Layer 5 of a small transformer language model trained on English Wikipedia (10 layers, counted from 0, width 64). Numbers have three digits each and are written without spaces.
A neuron's activation on a vector x is SiLU(gate . x) times (in . x), where the dot is the dot product.

Input weights of the MLP neurons that the questions are about. A number n stands for (n - 500) times 0.0012.
n2 gate: 703542663304634438288628685525766516520554798493668452413649613689492838500777502724333558579675587570563471632658377459485359816383642483528494543288630334354506428581589589372717414408539428
n3 gate: 526372339485398616345590484382313607529556605609424562463412502535582465518503346414328460639548528553321700307505679394242350385787535326572589573435460465773508581530717365395584565607378239
n4 gate: 333464443248199481333605520421307423345281380585438502466417476332378384524573469333373511612318686499334344431393588611356273495516275528415397460358458565692491356571414592663180621810413368
n5 gate: 480502612860189789628719789744509436423489514451410540543515583637566693451366712547315413552606257564395576732572668496656596560499674488896523601510535616772320597562446485266480344506421603
n6 gate: 340414628669599346265219342480656527477557611550550371489515616435529476542517402403522427315540548699264693679418564613406539460432468658438343563343757404461276480421782500548545496358674610
n9 gate: 305516486428503436377179349479454443466431525282258443549704555505373507434579474244440539780485649449477529534492424581375289541466343525635684836671616416869684360506472327468611186436247482
n14 gate: 514450496456626502543814485622564545523345571302441263543392613664351313511575566606477298738282659607440257432161610475401590474481781588408395368695543507473520531330593318251599513423701688
n36 gate: 526536324298239668634662517576520493770430438426558390328404415470614537673648174375443455674344568682420523521497571528679305440659336296460537307302422399800527411624431539416421343560144557
n42 gate: 514501709582465519509659571475381543574541486622567505100547559354278384518394511526432872482687615642720461256376413538490676551789494594527618455303289429305524507413522603634701251495653606
n45 gate: 638541468424483560697627550726597388385559285544666534464862634433429336460229282400619415524299372468540418446670496753499674422438398440566516398573440741521574671682304381431569452381413531
n47 gate: 512385443408377588643601480692679441410363444531443511567658500537693494379445475432485501635409448560202563600389619474580672263223501723503388407736550722571435641660480414457243529507553616
n51 gate: 405458460306375459692612478542443410519511496487578454468587617303715371392173608487584422350548327494244635462563461479509624310391418335541327348655270573566623697445618590566409990672510460
n60 gate: 746714758578439660580548526425625219269733596384665417623502631479456440605355509630291516440570431433658514632758586307564651472429534481511638444430567734314477570313354557569492675598574478
n64 gate: 483452506608577651538508419362638445528553586287653368439387636685372469521448439551229518651413617752732064492379451443391327609602430747682537522560661397550333418493529481536519537564513451
n71 gate: 528421561366610430490517488176492550657535834416363639586174557250489368477657621093459467603496311282415375425652329783409493639420621544262837403413669551549566303510457415442588291551649473
n75 gate: 655463470461536564350513509418691394523642560558450407499574668550375382435458406381324457430416487413612295539733557372549401363634579545554480671509593323531453497333300417673676454534491454
n79 gate: 490515443665361474640607240580437548609697485356661697216614569616478673436411501697503470581401586512728408553739506559593265805601722623420627451558398516574457407513613547528313332424427554
n80 gate: 440380345550488628641568840624489411480511374481426533532379355581735518505415408503501293458568281472416668450531499328472488379501409680646639454468595731509385466530528442433752652676208153
n82 gate: 237246691308509544536448497436584427717274155439671624588572671530472427543616659414386303488296535203330634630305245462393382631784811511366506517581740478717639472328231353346370416506561435
n87 gate: 209393542639535477481542587443546387359625452454362703253488337517515553784569364534556603705367412543359716703448603711475290695471694788609706532500427410603279197365502439463325557608506721
n91 gate: 321355346513523517512485266395734680600159440659231293412388430531355543344787450525650521521283754711652786522360490742661321551691431586700408506580394341745502349633790348516408262453349459
n105 gate: 421499474504617535572373213457500649526430610411444494687231519539376446482550500509779155533603736529384654484303506429452565591600394474505364436536376454627560559621703612693539570495454528
n114 gate: 489484729393187372431453816406593615534573124586374508885617620490207471478633354634333664672431462599310449551377545691528293634492490565643150470470565379175363186497401440234456398458237523
n119 gate: 574416638568598521514404434750602559523630508353302502729340777475300436194566561390354678445399672665513533628395324328581765415501581459498325540470293560565744513474171333728733614582437585
n120 gate: 652522330634556407455604535611263600610505750713202573573682724408354631465479392453442564602685565553649465596438350899576416628317882517557384506418460470562442441603502413599488273454705623
n123 gate: 436523566444527428622374382496723533611463338338709459584524498672482506472645621422425445368474596540406270520748364541413365587641514516422552689588443420439355404660471411378588607294399401
n2 in: 494563451399632440161461576502597543222659321812454580631646709456704406380277394458348508344402427637140414415439535419535624705393521744654628546611351398252221428424330522451634606340693603
n3 in: 464451412548388320699490648656397631525352474639701546476341539619526710574394313608427604499543609432412458399451468407420503397670249536465548658532260624400770219400472500534439855626526355
n4 in: 511387517430492573513517522337500775293439283828580414255361455632308461596591323536548438779312401529512434519594439552468169685587554565281629521425469459316387557465667357373493469671396153
n5 in: 462732592493676560424368470335445302576545462676426554545789671672524507433438685331682661464386314416409661576403453465422537472502366436456555413445618740485642332715327766470683836657377714
n6 in: 402669803619572502616270501697311578384445299575633882450537313435730513668308468339660528631659424522670606737450429468350486477576561435432411615405511581397630471535462423298567506269466304
n9 in: 721397704366546539389754455579542383417391573644464425474489429648535358447548450556392598640644684626361319458371304547454606325462370679507603273300603451382600681356455613317465410610420594
n14 in: 387558608420558263660311352593398685531324372781738350350493444480244323447311471370487348566369540306453400108608418681436442484554478485470516576767299631634649503523267635437525700423335596
n36 in: 618494489414539515348613371674518595469250460587595542689433759262501428559487652587535464648611631457479511539468179473737537454673657498603358465330614367567488238426581545701375531419475342
n42 in: 384496584463495457323422398553728379393353521628320491695412593239415424574467425390461500304590525517526490470518542662544677408480515546480362528415609563418548536554589588889610343402491470
n45 in: 620341428644548639417592306456350560686502487742520500554537443441414763713419703511558474533550397406557566536295468372483563386411617363406551581657474609425615567206571504601468553461655568
n47 in: 547572436537442574645364522675692513485516642382515506490637398510589632450582456464624416468629426713760580709501600502736406360358359577382663432480575560592293611524428570568381653494717563
n51 in: 506396650580652449422771800576581610341374509407538635569652484586488275435430488640486533566345371537355546436559565480046432262417556503720592480565312454248531564581751653642714515647649399
n60 in: 660620851547517597396421608475621474367679592633565417485329483471515415592435381299403384373564359375611452504811583438597577479626549435421393548261521454442397470471512455390741317663418343
n64 in: 544438430360484466742373308479422584489515431513779657349697680518570619440307455179409575668525470371523389175307565550215632312672559312683664611482525569563521506647440386520358246496505658
n71 in: 344483400455497377614569652594483478347410565188615566542518198411254496455510653478243657608228593440622442306514753249526608574557624437541607671606558628577545444502368416612293678541699744
n75 in: 502413420566325578396503594402266569683322552641474367537494488144532695428417396601468538625659484474297659444310492363571477402530355542535715250495690529752499351746690361551674459559659443
n79 in: 539484480808321778768318452720719434222764383438552621462408523634789349653527284393440557643501498761352761767648529455633527698513566288586771511394547648653410504493519617618362615567598480
n80 in: 449472725292701493348361497610364421543194193705476347534590710368531502290442447582548496336547478367519308436406370441404783202181514478831304540418356359397409558263437409694688568686530463
n82 in: 519363593382333494294615518337551501290486463530442531526554697616844197515562621531508660757492218521581541630619601445402464685230422572478509556337512664823570367461545590327586531923425410
n87 in: 484616713493647328657298399258600287592482393627664510476441636398172241887444477514438566581611386553872465593608466489386314372210748523331312417593283400696608446425632481381612577322585441
n91 in: 674385450471217586560200508475159443377508422753358489342551432534832644706537520519604437605457461564483570388531481284611417510520444566608453703574282828544384591208329639517429474368374612
n105 in: 569449372300486328518438526548679497364382464502667404647295541596486444444422465554782308541416476395434371416843528218532611248574300278569455359565485511413607627593648600611479635701488438
n114 in: 555374313667461407411327477347609579453328374475303689536425552542541712618427503599392644679427470724343501946577384736662476645450583766489414746287505277225301228520546541530403594548460464
n119 in: 552591451299497445592300734382181625547547513503533537573702528365470576597311576498657470326318253336505476349558604813371681344536512561471556332668513808452511532553451676760451332474555455
n120 in: 432591251524364618464597423360725649527577534466463493538500306497661282422399284506767237597526522438320589398576618330355479431476415543605632343773649354717367599547413313596516475556440266
n123 in: 392358591610741491691504449466689535632409332272775416665384532665453637651467693490463742757597272660587240327542488459497601902557565496365659641560250519531692680387385424423689508236784608

Each question shows a token from some text and the vector x that enters the MLP there. A number n stands for (n - 500) times 0.011.

"Ne": 446506377564527445489564451506411458473502472640697553516562421602460542468407449571406566433451412450511411446521549478460805421571384489612545584491570521603393478282574575529437525509364421
Which two neurons fire most, strongest first? n80, n3

"zz": 536635410524487463431486399484617607469622380667623443455572561579368573467568560496500552528498511542554459629461464492486729214538360470521591631599578439463316495493495582591465464546410474
Which of these neurons fires most? n64

"non": 614650397534441515666509481394530409605489321598680451518496555596473413486561520393508628428595544565540514570552528455431645509536376368562465630506391369515534402515448478534364439435473563
Which of these neurons fires most? n123

"DO": 559577407565610407377549445449507455569503366664454528633388512631465476556479464468414611332536554481461544544481456381391627490452362482510615496473479557622527562357604429582369467417537578
Which of these neurons fires most? n3

"than ": 575466453563470434362585508547537459568481413623496577493428540514590437474410467452479646470513386496436579615550560402538497488663469423449456466526504385514363582408427456525400267517564659
The most active neuron and its activation: n14, at about 0.56

"p": 537689390532401545620534419425551530593522446691647395443486345607547554465546528490382557344524397443479460495564523513579670581552501434485533504595472522633443355337513584541517477530538456
The most active neuron and its activation: n79, at about 1.2

"d ": 567451383414482536337516535571515436433410425626473590529453534500428400521477487481525622560468450317426439541478456483520522349541436472519383508469459495510484495309544497498530211580460592
Which two neurons fire most, strongest first? n9, n42

"rob": 469588312494442490419487477488523462497581360574634637479385453636552607398560566485551561468484355473636532553520488454505756611512485496541580483618480482680305503402453529569552529478481495
Which three neurons fire most, strongest first? n79, n5, n9

"but ": 560565450576531508351543459480509501441550459479503529478521465450561484522502467487566586558495360488424531564481542415544535518620416360453454447527457538463483523380430515555374197607630593
The most active neuron and its activation: n14, at about 0.58

"of ": 580504413520648444357538557439440448601358455665532506521447572629486365529482572464530594539394443470467465576462466446586589401552495456530408507601514357443558499329366446462456263533548566
Which two neurons fire most, strongest first? n79, n114

".": 617590429484500512244510474638562467528428452706571516566494403493428435583450586476441483459596430542348587572579424459555590412491463560388505644535499499502501640458546435465315393365574512
Which of these neurons fires most? n6

"applic": 513642316630518384467583480541550452612612447594531399615484543420480609514579490485445488524483440450654507639537439487413616521547379361509573478679462434572470523465421478643466470466386446
Which two neurons fire most, strongest first? n45, n120

"t": 626594464467631490374499418488601359471605452692491448483475428482509605527617523506481506411440527288480532654598478538575762226528397556549378547482473404587581467562474503497481447542539564
The most active neuron and its activation: n60, at about 1.4

"posi": 518523470641632449534490490474594428485673547514654432543367449539484547415594594416597522420530408462507505682545477433415534566530371412564604463605375397565514426389368569577562575453407368
Which three neurons fire most, strongest first? n123, n60, n105

"first ": 511532440608351443617509468485524460488591408652530507494440465534516391496513456416546638549582491431497543516494501489457440488552563348452368485621366450513373458324553484512466247513515659
The most active neuron and its activation: n87, at about 1.9

"ropol": 509530436569491516485551520495574451540609383522630573501554502542439490475549471467563481585467569566613471719454521463493727045406479440497474596554539437564327418316582578598465440457447415
Which of these neurons fires most? n47

"o ": 556446388506604537367539465558569436369553414567487469501464494534464441496541485419497629643495407462429466485495574405440536342566434493478394566551427553487543484414490465558522194496498537
Which three neurons fire most, strongest first? n9, n42, n45

"'": 652519476587734489304454552584499593501338396583565325457456462592485517454532467412403593499512555451521514586449524551377575414661443502449522452356414384576485490551320466452491461497508642
The most active neuron and its activation: n14, at about 0.55

"s ": 549563426475486434408547512548467434477483424622591540522504460517409434533506436465484651570460385500389451586528503482584560407479397515473359450475356552450535426323494479456471234564415630
Which of these neurons fires most? n114

"ural ": 578488375587596494412492464512606373506344519637500530552477569582529417558527536387598580622560485421467487567496510423460618431555479516491422438492448465417579456368446483602459225492520510
Which two neurons fire most, strongest first? n42, n9

"in": 394559389576464553545550505398563347556559401599654530405468428549550529494550521376503612422377436313510449533584521443533708560580454483540476571539443343561422446561493615364351437575474596
Which two neurons fire most, strongest first? n5, n79

"Society ": 532605292553559571458571491561506360451419518592528463593453533535428377560548480482496498600494458444508421546399571396557536390567408490417394440459481563441513575310434464661490321506418554
The most active neuron and its activation: n36, at about 1.1

"psych": 585522369607493619654550477445544505471581411668644406542508618641525569522516561554426498591534401429651428607534518406433665444544320517541591605563424422504441582393470554581535512506444453
Which of these neurons fires most? n64

"add": 509592320580453482401476500500494525531540381532669580483381476577420719433526533615529558544421558378585557587594505552448636447618357487541537544656459423494350354562422535585479448462557553
Which of these neurons fires most? n82

"Au": 418461441613496478480487502472535449432565427575536603516534419570461467522398487338461613439488361288548542416488526475422700222544424427486448474370416408580552355474704564437353498513489456
Which two neurons fire most, strongest first? n3, n51

"as": 489565424521614467330528600525579441483594415594601520443521495494470604548529503400397588466423515343419573597490514476559783218420385502525425646399391344582477493496425587570427514467389539
Which of these neurons fires most? n123

"the ": 565517448538530565400491473464450502455592416710531525503490545469485351543513397435539623587443471515552538485549537430515510575513470477559534429590428411456469467315432475483440179517509547
Which three neurons fire most, strongest first? n91, n87, n120

"F": 557587395636592518516494396480388513610434448770578551577444491571440510420477482484322614336499555378557467548559541464540570457505450440449609609481519461482487526355533334480418465584428498
Which of these neurons fires most? n3

"198": 594591327514607620444611356592528527393526536673629502613483486520454450457587570507343556439664389457468583539431443560551535528535455592394501508406521460460547510472378619601387491490577564
Which of these neurons fires most? n2

"lay": 484616415517471433347463512470471423542612488666661426553488440512429625532699545497460521505490517458615493581629519517481635603530376451535532411715456518546361392368326421621586451482500533
Which of these neurons fires most? n2

"Dall": 469508328537596385521440446508398468469676396478574436650486420578393502467482631536420529480549492381642492600457521398501781300534495526531528377517403422506373547449599500599404460424520410
Which three neurons fire most, strongest first? n119, n105, n82

". ": 575562468546577535224602535439451484411524479594506488514510398508444545619510482407554552534465400564375481521530545368457504563575531547448501572545395444545545567432493477590409226552508512
Which of these neurons fires most? n4

"L": 628614392568608519237530357576476317447532506708449555518415563547421512520549544508418606365525599451507508499546450432520575351477446456505547456339420496550637505406478549594466457493470475
Which of these neurons fires most? n42

"- ": 480513463571550487385590549422357499473518427622485408583461479591518552558518518442549554560433436492424600543545493402605499449533487561559499509526430489498503611353510497554533189642550452
Which of these neurons fires most? n91

"og": 639598395582447443435420488576645422581640359594526481496589527535401481508533536451434429566408492466539526623503577500471749174569414441550485519411467321583495422453537567609530481487425530
The most active neuron and its activation: n36, at about 1.2

"es": 497574385630739562518475532500540466517537479666576487415559384562557578634502471414519589490501367416438574646528559461482655343495421496439451518357510538651466302376449488483483509509414575
The most active neuron and its activation: n6, at about 1.9

"not": 490573384577542484464551461506630363483648344539655431555464489535456557539581514467553521410467365401560474630591377585540533434650371404425570577652473470579445443382443501531520400500413447
Which of these neurons fires most? n123

"ce": 638565306468614503531508565510477559469562461604623483560405570548494629529524540534433586502443528498590439579608457519300692358651471377565382594474444425563476319481519572633458478529433467
The most active neuron and its activation: n3, at about 2

"P ": 577525430527448439369546479596517405388417440698497483533468508530468420512542396391520675456585467314501437523504486447528458471563490495528482439503461550539448541331500439609525234565576580
Which of these neurons fires most? n42

"res": 491624400492547518401493514469522490525654486503589421529394454501547543594631403393450601595452478367463529558566481524468744167560379413475428602478630372562392352487437589541562543473446528
Which two neurons fire most, strongest first? n36, n60